Layer 8 of a small transformer language model trained on English Wikipedia (15 layers, counted from 0, width 128).
Take only the direct path to the model's output, skipping the later layers: a vector added to the residual stream pushes a token's score in proportion to its dot product with that token's output vector.

Output vectors of the tokens that the questions are about. A number n stands for (n - 500) times 0.0025.
"ov": 397 425 453 625 868 529 507 495 306 322 510 664 399 482 514 546 368 540 610 892 471 451 616 486 617 159 252 319 367 507 423 442 629 728 415 276 624 741 795 549 164 687 313 534 436 762 389 505 547 516 320 458 618 523 464 458 798 495 364 281 347 634 343 572 463 605 574 297 262 488 491 435 648 546 416 557 728 615 506 408 592 599 354 606 494 589 651 694 570 463 512 162 615 408 673 576 620 435 502 452 378 447 499 434 441 408 561 355 446 556 596 679 308 362 452 690 667 433 537 502 560 502 366 676 491 507 393 296
" D": 488 516 408 678 446 536 245 412 415 553 410 493 474 508 440 530 454 544 439 483 633 493 355 467 552 559 434 664 629 699 575 522 431 515 617 550 495 380 586 509 572 538 453 497 566 457 440 554 553 497 559 460 514 542 432 462 532 578 679 613 653 459 514 642 453 644 527 495 439 556 586 573 497 392 548 629 698 343 506 485 486 489 479 523 500 407 473 459 445 430 481 378 746 475 483 594 382 345 485 401 351 378 495 468 581 474 468 688 479 436 442 577 515 577 348 392 415 417 457 433 495 497 371 463 507 649 472 415
"ine": 395 510 352 568 488 458 528 692 216 262 574 488 328 356 497 543 390 742 327 616 459 651 626 648 546 574 511 354 563 617 486 172 570 432 197 398 683 318 717 494 507 756 220 659 549 841 553 579 389 511 312 416 826 576 573 474 624 649 490 325 657 494 309 537 446 614 421 484 562 433 538 469 384 296 448 498 520 602 531 450 260 362 387 626 433 596 510 782 302 491 561 504 770 422 419 556 652 474 545 329 632 486 571 580 521 304 587 435 490 456 403 559 574 526 499 410 613 647 511 487 498 527 274 652 562 403 512 437
" –": 368 436 531 800 505 487 237 647 702 394 360 423 514 327 546 594 502 473 556 599 767 380 537 402 368 390 452 381 536 553 470 193 575 390 473 228 521 578 561 432 331 519 612 708 538 507 377 475 439 612 450 413 385 427 542 587 636 592 557 525 581 470 303 591 363 685 513 334 609 554 555 462 413 680 505 493 507 499 614 474 555 275 527 514 449 519 618 532 339 513 624 524 565 513 462 549 442 222 451 496 404 509 499 639 575 507 590 450 391 409 702 695 617 620 477 413 712 503 422 558 587 497 371 459 548 655 450 426
" G": 521 525 378 708 421 406 259 557 473 542 507 423 472 442 410 549 492 625 449 359 608 441 481 423 573 589 430 645 566 612 517 464 524 541 525 523 500 483 563 561 500 488 386 422 556 451 396 570 590 591 545 383 467 624 470 464 528 548 564 585 575 528 557 630 477 612 608 583 488 644 641 493 548 490 522 661 714 453 450 415 580 483 431 567 507 466 464 483 531 424 543 364 699 440 531 564 508 396 490 406 328 349 404 496 468 496 461 595 450 441 531 590 378 500 285 436 433 236 445 396 500 483 549 512 603 640 473 338
"ial": 289 555 279 780 443 514 379 625 370 600 301 579 396 232 615 509 430 675 343 431 512 502 442 333 574 366 364 718 408 368 662 645 535 437 218 225 674 724 720 291 539 494 197 443 681 859 533 598 498 484 609 429 671 352 731 572 601 378 607 642 516 675 286 643 440 297 242 520 577 549 482 438 257 281 457 490 508 560 526 306 379 548 358 395 449 696 489 972 381 435 770 439 389 380 366 767 539 507 404 416 338 660 569 545 478 437 431 489 397 554 424 752 357 665 326 328 519 689 505 574 466 705 563 514 610 630 928 440
" from": 555 597 536 688 504 624 155 618 396 437 627 675 547 472 586 460 538 558 488 595 616 377 482 422 373 384 432 395 538 488 299 415 514 621 418 459 547 653 449 242 486 346 269 613 512 465 386 634 309 416 471 556 641 581 438 462 503 379 426 592 431 366 337 606 345 539 623 612 383 705 456 395 488 533 452 640 574 612 526 454 523 450 375 464 422 575 571 572 543 408 567 417 645 424 395 583 413 393 557 468 514 488 612 727 492 512 568 781 430 443 553 577 555 597 419 480 574 474 513 347 500 564 583 485 383 586 632 508
"end": 380 303 550 573 806 417 445 403 549 617 548 586 452 399 533 511 722 373 615 462 538 409 424 694 658 732 456 272 505 668 402 535 568 378 606 391 662 723 508 453 484 453 613 719 487 576 412 447 429 372 361 504 496 480 426 541 463 432 476 709 757 531 507 670 357 421 565 518 348 391 431 534 508 407 522 566 226 642 297 255 233 456 302 512 461 562 423 749 334 606 663 424 839 647 242 575 466 485 568 93 506 489 580 428 501 379 432 394 710 453 426 489 571 429 632 334 741 521 429 407 583 496 471 493 607 579 526 591
"'s": 305 638 563 576 512 651 328 659 360 277 543 456 484 505 517 470 558 471 619 648 599 541 566 395 521 515 364 383 547 506 522 478 555 408 452 503 417 692 517 277 558 403 231 536 540 556 560 560 429 623 461 444 475 594 579 714 612 614 456 407 697 364 533 524 618 435 359 413 508 527 515 403 434 542 504 406 621 665 419 460 469 625 427 514 404 621 383 595 439 523 397 334 638 415 492 568 585 334 401 420 168 350 536 732 302 597 630 709 476 604 525 568 635 651 331 353 463 199 369 597 615 601 544 643 469 583 624 339
"re": 291 591 471 540 730 602 528 524 630 446 558 375 377 387 710 526 578 609 477 513 574 447 353 396 440 610 297 541 572 685 399 464 571 583 659 295 574 528 552 509 581 598 319 572 465 308 530 554 520 533 445 554 777 455 832 567 523 255 345 609 562 639 286 550 665 547 484 632 439 557 390 672 385 633 343 379 385 426 565 443 389 633 657 462 523 591 523 716 427 462 722 279 645 263 299 686 354 598 561 491 394 395 376 246 619 419 285 453 301 482 466 735 587 507 562 681 378 571 324 358 507 549 230 232 507 758 414 543
" 3": 540 454 480 535 455 460 150 528 614 466 423 500 484 465 580 580 447 492 328 327 586 551 388 457 432 333 457 597 460 588 400 418 485 629 541 681 528 412 519 523 401 464 403 640 620 461 532 508 296 430 434 654 541 523 615 464 555 520 652 456 582 557 505 588 322 522 571 500 543 592 551 467 436 497 554 680 638 506 586 450 518 520 542 577 512 546 460 533 404 476 454 489 728 434 550 547 485 430 489 284 411 568 559 453 504 392 560 551 445 389 507 484 672 557 411 448 778 358 397 477 565 392 451 611 538 725 402 310
"em": 306 348 631 422 850 671 542 363 518 519 519 549 262 292 479 581 649 533 458 317 475 277 709 554 434 570 187 552 535 419 350 519 718 605 525 399 629 613 368 552 351 429 509 487 504 714 395 590 382 496 263 285 692 505 515 518 568 472 450 471 651 705 556 605 318 566 507 461 592 549 475 458 561 756 572 348 447 813 115 312 429 597 417 653 476 560 636 839 438 484 585 622 561 470 623 457 521 397 487 595 435 539 498 441 359 491 558 511 428 559 405 532 531 469 350 549 507 570 317 479 509 529 322 628 405 384 541 548
"ir": 381 394 425 487 602 480 521 412 395 675 608 554 320 269 478 488 495 562 627 596 577 361 487 535 448 552 369 508 655 616 232 403 681 484 790 586 483 481 489 540 504 593 624 580 551 401 476 491 541 646 358 447 636 657 683 547 581 498 496 406 586 593 305 660 636 420 290 639 449 442 197 515 356 668 600 494 581 569 568 521 434 624 378 572 519 504 455 659 558 612 852 111 732 310 397 408 405 584 405 404 444 531 589 318 536 260 504 545 355 301 216 496 559 369 605 677 553 290 478 430 458 327 639 619 611 549 691 275
"6": 493 560 522 467 449 364 345 580 488 369 542 572 526 559 566 670 576 565 593 470 490 405 522 364 532 499 540 587 419 541 528 440 514 621 531 538 513 531 639 183 365 560 393 493 511 437 447 447 490 532 447 504 428 493 549 639 637 539 688 493 478 746 302 656 604 446 525 460 450 458 601 439 474 458 463 511 576 482 475 536 187 591 535 596 417 637 578 461 403 394 547 576 468 632 452 426 592 331 473 572 511 392 423 465 458 207 566 630 558 399 474 709 562 372 468 352 808 514 505 434 472 433 577 387 563 517 493 438

Output weights of attention head 2. The head adds the sum of these rows, row i times number i of z. A number n stands for (n - 500) times 0.0012.
o0: 600 562 600 419 410 524 506 330 505 595 707 535 297 219 382 414 615 703 650 779 396 578 605 305 596 521 442 392 591 408 602 472 488 398 545 547 430 505 186 383 500 413 379 632 319 589 570 378 626 588 373 346 479 778 309 491 537 470 320 670 514 580 854 381 672 411 529 204 538 734 321 518 382 479 612 619 422 840 329 594 356 611 225 442 486 356 604 358 693 499 551 303 308 786 433 525 317 621 691 526 641 435 387 547 600 348 299 452 558 781 647 617 433 463 500 819 341 290 553 688 572 540 409 433 611 574 188 622
o1: 653 345 882 438 423 316 366 351 504 653 619 415 545 599 670 411 569 523 448 532 608 711 446 185 613 390 360 305 279 207 552 686 511 459 731 633 387 324 440 390 403 468 439 493 561 413 266 610 175 465 287 602 630 451 614 610 561 237 453 314 502 590 555 622 464 272 408 587 518 615 405 547 250 298 204 574 254 543 572 692 414 537 550 662 517 471 705 664 487 659 442 457 297 608 483 388 498 749 484 691 667 590 406 734 553 560 374 406 558 439 578 547 667 659 674 393 710 556 528 310 492 379 661 584 428 645 664 557
o2: 540 397 548 608 581 570 684 600 400 546 276 404 533 509 609 368 830 548 566 463 883 519 486 568 434 624 454 472 350 370 561 252 401 547 492 460 603 243 577 756 443 593 562 484 369 440 378 582 625 512 544 334 225 467 559 336 623 462 428 416 367 681 373 539 692 395 637 474 511 354 537 690 442 593 577 125 541 442 541 515 542 528 475 357 344 435 461 232 341 686 602 719 348 540 673 697 607 858 685 609 469 473 538 363 516 630 546 209 647 538 586 542 527 422 437 485 445 295 601 417 530 535 278 394 373 510 415 354
o3: 516 482 661 554 311 498 476 475 375 340 478 600 560 295 834 433 459 571 624 559 611 499 446 464 506 138 594 495 616 598 417 546 406 506 505 367 717 451 297 438 462 626 273 335 461 474 630 514 577 659 266 566 697 526 423 442 291 292 741 543 426 578 411 406 426 456 378 563 540 503 597 390 434 452 536 436 729 490 384 322 573 534 614 537 453 563 426 649 253 509 491 459 574 425 516 185 339 588 536 398 424 527 442 754 602 507 501 766 563 341 479 597 493 617 513 670 670 591 616 469 539 455 428 632 486 541 706 398
o4: 568 370 529 860 627 705 278 588 475 525 538 257 212 658 344 472 418 446 560 325 349 355 565 561 398 469 532 341 584 549 488 565 429 438 326 269 356 540 568 384 464 548 367 580 558 532 467 644 467 366 534 757 552 741 213 564 328 413 653 430 590 548 548 618 667 639 525 339 677 527 584 689 576 382 607 237 457 482 623 474 545 201 448 396 357 472 532 602 577 341 449 404 639 328 534 651 763 637 476 725 522 617 521 574 599 463 370 423 509 469 457 619 612 338 573 600 356 454 593 609 265 673 434 391 692 644 525 300
o5: 740 594 410 600 369 575 570 500 720 491 357 662 478 452 548 331 634 487 447 340 257 309 400 284 403 509 569 415 471 627 465 296 586 592 463 639 620 642 447 607 343 433 376 544 728 397 587 250 515 521 375 690 429 462 680 599 658 271 809 545 411 260 427 619 469 525 574 632 561 242 666 643 252 695 384 729 426 360 581 465 618 318 504 417 439 330 530 550 475 713 530 407 744 342 422 337 548 565 208 408 689 614 360 491 523 414 447 421 475 322 764 588 619 613 276 647 537 532 538 636 222 623 553 651 646 395 366 575
o6: 384 550 514 613 627 507 641 348 264 720 722 419 255 569 549 504 406 516 530 427 397 540 508 310 576 467 511 720 557 382 386 244 402 450 490 529 657 544 583 586 644 447 416 667 267 481 394 621 593 514 530 721 642 543 380 328 548 324 293 371 418 423 674 572 405 450 378 466 528 515 421 500 483 339 270 561 580 731 461 439 526 461 334 559 547 439 597 534 737 606 414 539 478 584 594 797 398 516 522 636 600 401 565 575 455 389 206 566 394 480 454 544 531 753 530 680 231 455 719 549 412 648 635 379 297 476 524 706
o7: 317 624 505 693 414 475 436 441 361 518 494 514 784 597 371 750 408 591 552 646 645 544 466 518 476 635 495 569 353 605 705 492 483 636 441 410 630 320 537 493 391 512 463 419 410 594 423 589 573 644 631 444 782 361 525 555 611 243 523 544 675 418 447 550 426 847 472 524 589 416 359 521 457 644 569 310 636 319 491 441 91 429 564 368 373 425 571 255 365 412 516 395 613 552 794 531 594 407 461 475 426 581 461 414 410 519 692 674 560 289 495 339 486 453 605 584 312 570 578 410 515 350 552 399 572 527 489 206
o8: 573 688 248 519 501 426 367 709 416 220 244 607 418 440 598 704 461 370 543 125 477 248 556 605 513 386 389 650 708 675 372 513 561 329 483 565 603 583 474 459 614 272 350 749 685 536 785 444 344 587 491 535 314 301 353 454 494 261 539 713 516 392 490 423 562 617 388 604 540 578 558 540 628 447 494 680 348 463 412 602 434 559 337 298 369 445 517 743 468 507 600 731 616 418 623 542 575 136 554 550 353 368 754 185 649 443 656 301 694 401 388 329 693 165 577 650 685 742 565 592 382 696 230 515 580 531 640 752
o9: 417 745 346 381 555 550 557 638 483 497 694 521 608 696 560 492 653 407 590 466 398 438 669 343 277 475 431 367 525 439 494 210 511 534 401 351 409 571 361 593 579 418 588 756 314 445 564 581 116 476 549 624 631 772 619 394 422 527 394 648 796 625 343 547 496 254 309 533 384 466 457 445 312 597 504 387 500 462 450 468 453 685 547 411 462 419 603 589 539 473 502 514 839 563 402 361 557 546 591 614 535 551 652 373 256 480 504 589 440 353 489 642 425 471 479 609 442 579 660 732 276 487 555 488 271 498 658 537
o10: 478 695 376 416 497 443 572 564 330 480 254 376 765 526 418 419 488 640 539 678 433 548 663 297 684 448 367 306 251 521 750 543 562 588 475 420 442 585 585 579 521 458 308 416 227 468 570 519 448 559 760 492 620 434 518 744 659 774 490 455 787 285 460 249 630 323 472 556 635 516 436 702 575 538 552 300 433 404 482 601 575 446 337 288 696 428 598 464 430 569 514 688 654 504 414 446 439 479 580 463 677 637 518 617 531 530 369 343 523 379 520 454 491 434 476 390 327 500 427 596 655 531 408 527 499 591 436 298
o11: 452 437 400 628 567 529 493 466 315 382 521 228 482 514 541 348 597 329 603 659 540 487 656 378 610 581 516 674 456 432 528 575 427 457 456 409 501 640 461 490 702 368 432 497 492 455 755 571 542 458 543 627 347 665 374 425 382 420 868 452 588 548 464 526 577 493 501 464 308 549 622 595 610 421 393 412 413 359 178 641 553 524 302 406 436 576 555 206 613 420 574 461 742 684 600 634 655 521 412 204 680 511 477 475 623 600 408 438 450 335 548 393 422 471 400 372 421 524 678 446 433 460 693 700 549 653 658 271
o12: 407 482 541 540 544 428 663 379 751 398 637 448 570 153 328 508 513 456 241 627 384 300 316 384 566 573 566 705 892 299 573 627 494 366 620 420 563 378 393 551 592 667 473 381 337 398 390 620 492 449 469 566 461 299 594 459 210 504 499 517 517 617 433 456 718 385 540 537 336 408 719 403 502 677 797 631 795 505 585 747 348 382 340 415 275 537 419 338 504 443 572 298 716 883 454 591 501 363 432 624 555 560 441 600 471 459 389 537 537 506 612 462 600 473 519 361 533 724 429 477 411 342 505 494 512 619 397 598
o13: 433 612 219 245 394 421 708 570 399 610 495 583 608 298 415 534 604 428 470 525 243 608 478 582 652 389 460 476 669 504 487 374 628 519 736 407 732 698 373 429 339 357 499 635 452 537 568 516 535 476 617 509 520 479 610 579 491 553 557 717 547 718 546 494 321 444 564 521 562 579 263 491 418 533 559 451 576 539 427 468 370 285 410 559 642 668 688 493 532 312 619 574 528 613 354 540 480 499 441 438 596 514 250 569 696 330 524 373 426 463 500 508 301 413 581 468 260 681 375 424 532 650 493 410 411 612 586 468
o14: 285 391 459 498 460 518 405 327 748 381 650 443 452 498 324 501 402 341 414 391 724 726 457 355 613 468 334 440 539 528 271 479 588 592 694 377 550 725 436 437 409 354 566 784 568 408 220 472 527 479 408 347 583 381 498 457 567 343 536 649 369 354 608 642 364 449 387 532 645 643 505 735 484 547 446 570 604 524 652 433 385 521 404 578 436 428 362 475 727 182 697 573 489 718 499 312 531 499 417 414 577 605 574 835 328 551 530 559 365 525 559 592 429 475 321 771 514 922 434 506 586 400 572 720 522 339 582 546
o15: 498 567 327 472 704 408 434 646 465 529 473 602 639 581 444 437 514 617 468 560 558 334 514 403 616 415 427 550 499 342 584 297 452 503 310 554 288 323 534 767 567 381 326 599 234 540 173 425 773 626 737 533 534 579 841 389 452 573 627 466 237 484 656 393 503 277 131 634 369 445 632 468 585 547 500 579 506 423 522 511 152 559 525 564 247 404 710 475 447 722 603 506 673 529 299 645 566 421 615 685 635 325 563 473 362 613 720 368 472 582 281 545 313 667 418 351 368 711 547 597 565 471 629 425 646 394 685 568
o16: 469 521 656 645 402 476 668 373 349 729 708 591 376 371 478 596 545 322 492 684 377 535 483 657 295 581 494 340 393 653 612 432 631 460 393 427 589 439 571 346 627 483 463 570 402 290 561 489 554 554 291 262 826 551 393 571 518 672 655 622 607 434 430 473 652 519 574 543 664 606 352 521 487 567 341 483 576 688 608 517 416 531 775 334 386 511 284 455 456 556 339 339 474 421 423 690 490 431 411 399 411 339 534 396 342 697 651 404 499 357 663 645 596 698 654 510 407 412 317 157 465 478 696 617 385 498 480 716
o17: 482 457 379 273 528 343 522 469 513 296 540 559 225 638 396 599 395 558 546 396 301 439 558 419 506 356 428 550 396 483 630 298 534 316 612 349 519 406 486 612 436 430 554 682 563 489 546 385 510 766 612 433 406 724 480 495 684 705 269 511 322 732 575 503 276 446 683 593 414 436 650 371 277 346 812 263 472 657 594 310 478 160 339 411 626 583 466 633 531 494 416 363 290 367 605 664 345 744 665 603 500 482 517 414 517 403 584 530 707 322 594 619 721 572 674 665 445 506 565 689 502 383 521 524 456 523 541 738
o18: 525 284 430 307 472 563 367 425 512 509 659 383 533 350 310 316 528 723 737 329 609 554 352 578 673 411 482 375 537 547 491 605 607 366 534 628 621 426 381 531 475 393 500 554 415 523 606 237 390 793 534 766 466 251 499 566 260 553 478 499 387 647 580 245 500 259 522 536 733 207 565 503 758 271 433 664 388 738 470 486 446 555 387 554 720 430 696 677 650 602 622 447 277 339 249 253 336 672 596 553 663 684 449 478 471 351 516 431 653 306 465 407 505 620 595 614 231 673 803 574 619 664 621 486 242 506 437 797
o19: 598 442 276 369 481 569 522 455 188 536 303 514 355 632 725 547 342 580 645 436 459 495 301 562 471 463 477 512 570 448 509 520 726 644 517 562 555 711 413 332 509 705 478 370 550 426 373 622 547 613 495 447 675 434 520 542 626 547 465 348 389 370 605 516 604 407 480 295 466 414 737 678 639 431 635 625 650 549 499 489 394 683 348 553 153 662 230 568 545 732 561 309 420 531 621 324 581 343 629 694 497 259 567 400 731 214 497 407 444 843 351 682 215 483 595 566 344 467 473 389 597 552 563 430 340 360 724 541
o20: 354 308 349 551 449 236 641 505 557 525 647 648 657 676 572 766 462 368 737 573 352 363 556 545 514 232 423 312 404 511 501 375 583 604 619 264 714 355 553 652 279 558 703 341 573 324 499 582 446 770 764 472 642 420 366 442 714 545 555 656 606 725 680 461 573 508 637 595 438 444 401 633 470 586 624 361 656 664 380 370 618 421 176 368 430 645 549 437 623 392 454 373 438 504 533 530 426 525 493 467 525 608 486 415 468 418 515 480 484 554 267 522 331 736 412 574 320 206 427 267 218 686 385 565 679 544 556 538
o21: 523 338 482 394 398 557 563 342 284 571 457 456 585 393 407 502 551 539 768 587 616 362 418 248 417 467 533 448 694 606 520 695 491 607 755 298 333 341 522 445 479 443 372 460 614 582 606 418 704 598 557 474 193 479 426 371 514 419 531 614 570 398 600 630 649 435 270 812 554 653 528 621 343 423 504 784 399 600 357 480 389 474 454 605 414 530 485 444 573 546 425 301 332 524 295 605 521 550 491 545 512 413 565 626 526 587 496 375 585 511 480 430 330 642 696 417 430 565 449 387 518 504 616 589 693 573 412 570
o22: 312 472 635 735 681 497 408 497 677 526 479 422 452 439 495 457 646 588 198 599 338 389 571 474 629 783 392 521 455 564 253 523 552 644 567 711 277 523 681 559 617 660 474 461 309 381 560 642 469 532 454 537 608 281 526 550 576 392 587 481 891 718 456 374 391 619 442 451 387 430 471 489 594 752 682 564 470 665 513 581 608 367 498 659 348 433 551 613 576 790 529 509 338 420 416 409 633 438 292 570 471 572 344 480 494 397 369 479 784 281 402 328 455 370 216 503 489 379 441 274 341 411 690 422 597 651 480 343
o23: 153 746 606 342 573 476 557 630 532 583 707 358 441 706 583 185 515 342 491 379 521 744 493 451 714 392 640 655 374 485 575 483 724 579 493 329 474 327 779 659 275 446 663 571 430 513 167 439 305 399 558 287 586 734 600 689 244 319 568 617 304 457 586 434 460 552 594 435 495 465 672 577 507 505 529 410 468 655 240 454 627 523 393 471 610 507 576 193 271 422 440 518 544 574 380 665 446 496 491 676 311 464 453 277 676 490 440 750 380 368 350 707 487 573 372 577 489 324 529 695 775 176 475 685 565 612 594 302
o24: 596 445 518 403 779 598 315 372 479 618 428 572 316 367 464 628 361 402 476 527 533 530 252 607 459 649 336 450 394 564 375 686 491 466 583 353 529 665 704 451 605 380 604 447 422 508 586 412 630 597 439 479 425 539 208 567 388 302 665 677 557 629 504 355 418 614 535 550 449 550 714 572 563 416 516 279 408 466 561 559 459 384 493 483 496 485 599 579 690 536 542 540 579 454 647 666 657 701 250 597 564 838 531 672 452 534 335 506 228 366 469 415 415 375 397 552 676 490 625 515 490 460 514 411 511 177 468 581
o25: 307 386 524 275 481 409 673 492 317 248 686 790 561 423 377 568 674 387 533 527 390 673 517 342 750 269 356 335 353 311 482 499 392 444 498 375 400 341 321 520 738 577 444 570 569 669 565 544 489 551 408 715 703 396 849 501 416 697 551 425 798 626 375 280 461 659 444 427 572 277 448 614 304 512 716 293 504 581 509 493 494 636 299 445 934 500 498 391 215 391 503 477 308 706 363 352 418 509 488 412 528 712 727 480 488 682 186 559 559 474 344 571 375 591 547 531 991 464 505 715 410 484 356 543 609 654 497 605
o26: 541 372 531 593 468 479 418 427 465 611 409 422 581 869 327 512 353 721 533 500 331 502 538 445 491 344 519 613 481 740 557 323 501 461 340 590 790 531 448 485 493 413 540 444 413 466 328 532 507 426 599 531 644 842 668 451 540 689 619 599 468 485 524 316 655 679 338 250 395 509 599 352 627 787 462 692 520 583 622 619 334 371 366 543 727 539 455 332 483 546 456 324 522 339 395 440 549 486 383 199 344 587 408 364 640 278 407 540 492 416 320 727 415 529 777 565 592 90 431 221 269 693 721 462 534 670 582 705
o27: 429 613 618 611 510 362 263 506 554 420 683 627 541 510 706 665 666 511 285 563 388 388 669 446 287 148 618 402 523 456 555 292 617 778 269 432 509 621 450 377 380 526 635 549 383 362 527 371 310 296 340 670 582 430 761 738 340 726 514 590 480 226 540 570 693 439 503 566 352 244 372 505 233 646 654 578 429 673 684 367 208 387 749 694 484 681 642 581 304 270 458 363 452 480 480 447 530 448 594 398 532 486 351 453 577 425 894 263 457 589 515 562 402 557 699 710 582 707 632 602 381 652 627 723 257 467 469 346
o28: 536 402 427 539 590 625 673 305 750 310 465 440 681 541 544 494 434 575 611 336 639 491 482 684 363 542 538 487 587 560 589 465 698 549 488 403 558 583 315 459 763 511 577 472 351 306 501 461 367 395 477 365 719 479 566 507 606 538 641 390 545 387 603 619 318 429 208 376 455 515 422 225 521 491 414 525 454 554 380 549 641 530 714 696 564 592 433 429 630 654 384 542 423 745 666 497 369 421 730 367 418 600 499 322 335 584 501 361 291 461 676 553 442 736 625 486 516 203 436 122 727 586 416 396 621 589 453 281
o29: 505 560 322 471 447 518 438 280 572 234 408 509 468 572 380 535 437 539 457 578 264 660 481 572 499 758 490 775 443 665 621 568 534 359 670 538 509 567 597 534 617 466 595 550 735 627 422 780 467 230 389 587 647 569 256 484 430 487 464 428 360 529 558 422 282 500 735 372 707 510 403 415 592 378 566 575 517 458 471 326 632 249 611 468 792 599 263 549 433 414 581 531 630 501 532 544 543 542 480 250 482 478 699 407 479 431 420 698 592 487 464 231 610 385 495 344 669 578 619 326 258 552 427 567 475 445 529 287
o30: 413 526 424 815 444 488 666 540 533 618 564 473 461 392 413 395 701 441 417 375 246 610 435 582 535 570 589 314 467 396 554 299 525 552 552 371 269 723 686 583 304 466 646 268 553 440 330 707 465 524 654 293 373 441 492 610 627 437 572 289 741 519 631 469 502 580 491 582 482 661 583 527 617 530 561 223 430 575 518 310 460 219 391 533 608 339 513 612 374 398 736 656 367 691 425 637 388 535 399 682 721 364 328 638 298 672 559 738 598 436 586 491 389 406 663 312 496 444 490 334 428 620 394 415 400 519 594 745
o31: 588 513 578 315 397 315 608 531 526 654 239 611 419 557 351 589 681 420 429 642 763 637 430 467 364 602 815 575 358 503 558 563 357 613 502 518 416 466 691 512 462 505 463 491 934 446 600 551 325 439 646 329 611 516 633 724 622 479 509 576 567 328 484 520 304 662 239 567 376 862 646 434 617 374 546 452 229 558 592 458 556 321 599 510 558 341 337 450 577 608 417 482 399 590 605 424 578 96 584 451 331 708 679 522 462 539 216 619 447 517 617 660 656 328 582 350 308 524 331 361 500 471 475 591 547 267 465 301

Each question shows a token from some text and the vector z that the head gathered there. A number n stands for (n - 500) times 0.0077.

"ion": 375 531 679 435 447 518 403 407 553 519 434 467 491 412 406 284 508 488 327 524 558 483 490 470 499 445 590 520 546 624 458 372
Pushed up most: " 3"

" 3": 485 536 548 521 429 530 480 527 497 492 393 564 547 538 429 512 467 523 447 487 476 476 411 574 541 431 479 531 461 483 582 558
Pushed up most: "6"

"ed": 605 518 448 557 488 507 620 362 463 402 639 442 539 532 544 332 548 488 480 502 538 688 465 429 474 593 544 422 621 434 510 520
Which of these tokens does it push down most? "6"

"ot": 525 631 647 497 469 710 693 527 408 513 456 376 382 555 496 456 469 438 630 433 633 495 447 587 410 504 475 478 401 527 542 420
Pushed up most: "re"

"ip": 426 549 639 432 468 500 449 450 548 481 434 493 489 382 462 257 520 471 344 534 521 464 513 456 516 421 542 478 546 614 490 389
Which of these tokens does it push down most? "ial"

"ain": 723 415 304 265 581 553 410 480 283 597 560 317 363 477 505 574 478 695 327 465 814 540 476 728 474 552 599 660 419 491 503 703
Pushed up most: "ov"

" re": 514 481 388 413 499 473 537 524 377 550 523 444 419 482 464 564 573 617 401 537 605 517 442 617 499 525 581 590 464 510 488 595
Which two tokens does it push up most, strongest first? "ov", "'s"

"y": 572 574 542 441 432 603 632 568 411 499 453 494 520 634 455 513 617 454 546 548 423 386 546 510 495 424 553 619 450 589 543 554
Which of these tokens does it push down most? "'s"

"am": 430 386 580 491 355 560 457 431 481 468 587 546 447 367 479 343 547 439 410 510 576 527 501 383 532 473 477 389 521 613 485 481
Which of these tokens does it push down most? "ial"

"h": 505 366 531 547 462 517 474 430 546 491 501 525 500 484 479 526 569 541 553 528 459 528 522 520 511 553 489 558 534 532 555 526
Which of these tokens does it push down most? " from"

" B": 535 527 474 501 478 486 465 487 429 559 578 565 474 544 453 509 617 500 450 494 520 512 439 516 503 551 501 524 436 565 498 523
Which of these tokens does it push down most? "em"

"v": 599 304 701 411 491 368 342 477 353 535 503 397 518 427 560 469 605 601 679 778 745 291 540 361 434 659 750 484 642 470 849 511
Which three tokens does it push up most, strongest first? "ov", "em", "ir"

",": 463 540 450 519 544 366 485 507 534 572 564 687 609 664 519 463 585 576 470 446 429 590 425 696 583 525 544 556 365 424 566 513
Which of these tokens does it push down most? " 3"

" N": 391 489 475 456 533 535 513 530 481 584 500 512 534 630 495 466 509 509 412 556 458 469 404 569 485 533 610 542 450 507 564 507
Which of these tokens does it push down most? "em"

"is": 516 341 405 157 458 432 561 702 501 459 495 506 513 322 552 553 520 432 645 383 595 480 584 386 455 576 651 436 539 584 499 808
Which of these tokens does it push down most? "ial"

"g": 662 306 387 100 570 414 483 571 556 603 635 447 347 451 567 552 447 637 548 482 765 484 560 444 474 521 649 576 518 489 573 549
Which two tokens does it push up most, strongest first? "ov", "em"

"8": 458 577 521 474 368 537 528 455 509 447 446 480 516 466 520 601 399 459 493 435 455 508 366 551 510 469 464 513 434 482 507 543
Which of these tokens does it push down most? "ir"

"e": 358 449 511 442 478 421 441 457 564 599 540 560 485 663 424 467 540 473 450 630 619 550 411 468 594 614 570 523 516 450 620 578
Which of these tokens does it push down most? " 3"

"i": 401 551 475 493 504 512 535 514 493 561 516 476 519 526 439 533 559 574 429 620 405 438 516 479 523 571 620 510 421 538 444 555
Which of these tokens does it push down most? "em"

" T": 443 528 451 498 501 405 482 459 494 547 580 607 636 600 429 397 565 664 476 494 447 625 544 571 597 501 576 603 397 481 567 432
Pushed up most: "end"

" J": 449 502 563 518 507 475 427 572 511 547 402 613 564 615 389 476 518 529 395 458 486 516 438 611 540 458 477 509 465 468 635 565
Pushed up most: " –"

" in": 472 525 543 519 462 494 426 412 500 568 451 505 490 481 424 461 554 443 408 551 537 521 497 483 529 496 518 551 495 560 533 471
Pushed up most: "6"

"im": 461 553 563 488 504 560 497 540 428 545 479 566 484 555 355 489 551 520 474 488 495 494 502 549 523 489 550 591 416 614 558 575
Which three tokens does it push up most, strongest first? "ine", "6", " 3"

"in": 578 610 427 423 618 538 457 428 545 636 490 545 553 549 587 442 414 423 508 456 500 679 394 616 465 551 476 569 477 602 547 601
Which of these tokens does it push down most? "ov"

" that": 516 620 422 565 477 481 466 539 361 532 591 587 543 617 481 444 573 541 445 467 514 566 458 681 517 554 519 522 470 509 522 430
Which of these tokens does it push down most? "em"

"a": 383 411 566 486 462 412 431 527 537 517 514 492 466 439 436 599 572 533 450 711 645 471 470 392 465 558 605 511 457 626 590 612
Pushed up most: "ine"

" C": 443 527 563 480 501 543 508 539 445 552 506 561 478 531 376 492 555 522 467 492 471 523 499 542 538 474 524 546 440 590 560 588
Which of these tokens does it push down most? "em"

"ar": 501 560 500 504 502 474 489 476 511 576 581 548 550 481 545 471 437 548 525 503 543 618 487 477 556 580 505 593 469 580 510 456
Which three tokens does it push up most, strongest first? "end", "ial", "ir"

" In": 513 484 533 486 430 487 495 446 483 527 557 447 539 505 393 510 526 576 538 519 519 492 440 526 442 511 457 512 478 431 497 498
Pushed up most: "re"

"ul": 696 674 327 633 514 519 682 685 416 509 355 463 604 533 403 536 412 497 794 582 459 283 362 553 813 403 666 552 627 436 746 641
Pushed up most: " from"

"or": 597 517 367 421 570 552 486 263 535 693 470 512 491 466 660 412 397 352 503 424 577 702 378 547 520 542 419 633 534 585 635 628
Pushed up most: "end"

"o": 566 409 502 529 549 425 429 454 517 502 481 486 536 506 499 448 511 520 524 568 580 452 465 508 534 568 579 521 516 496 596 465
Which two tokens does it push up most, strongest first? "ov", "em"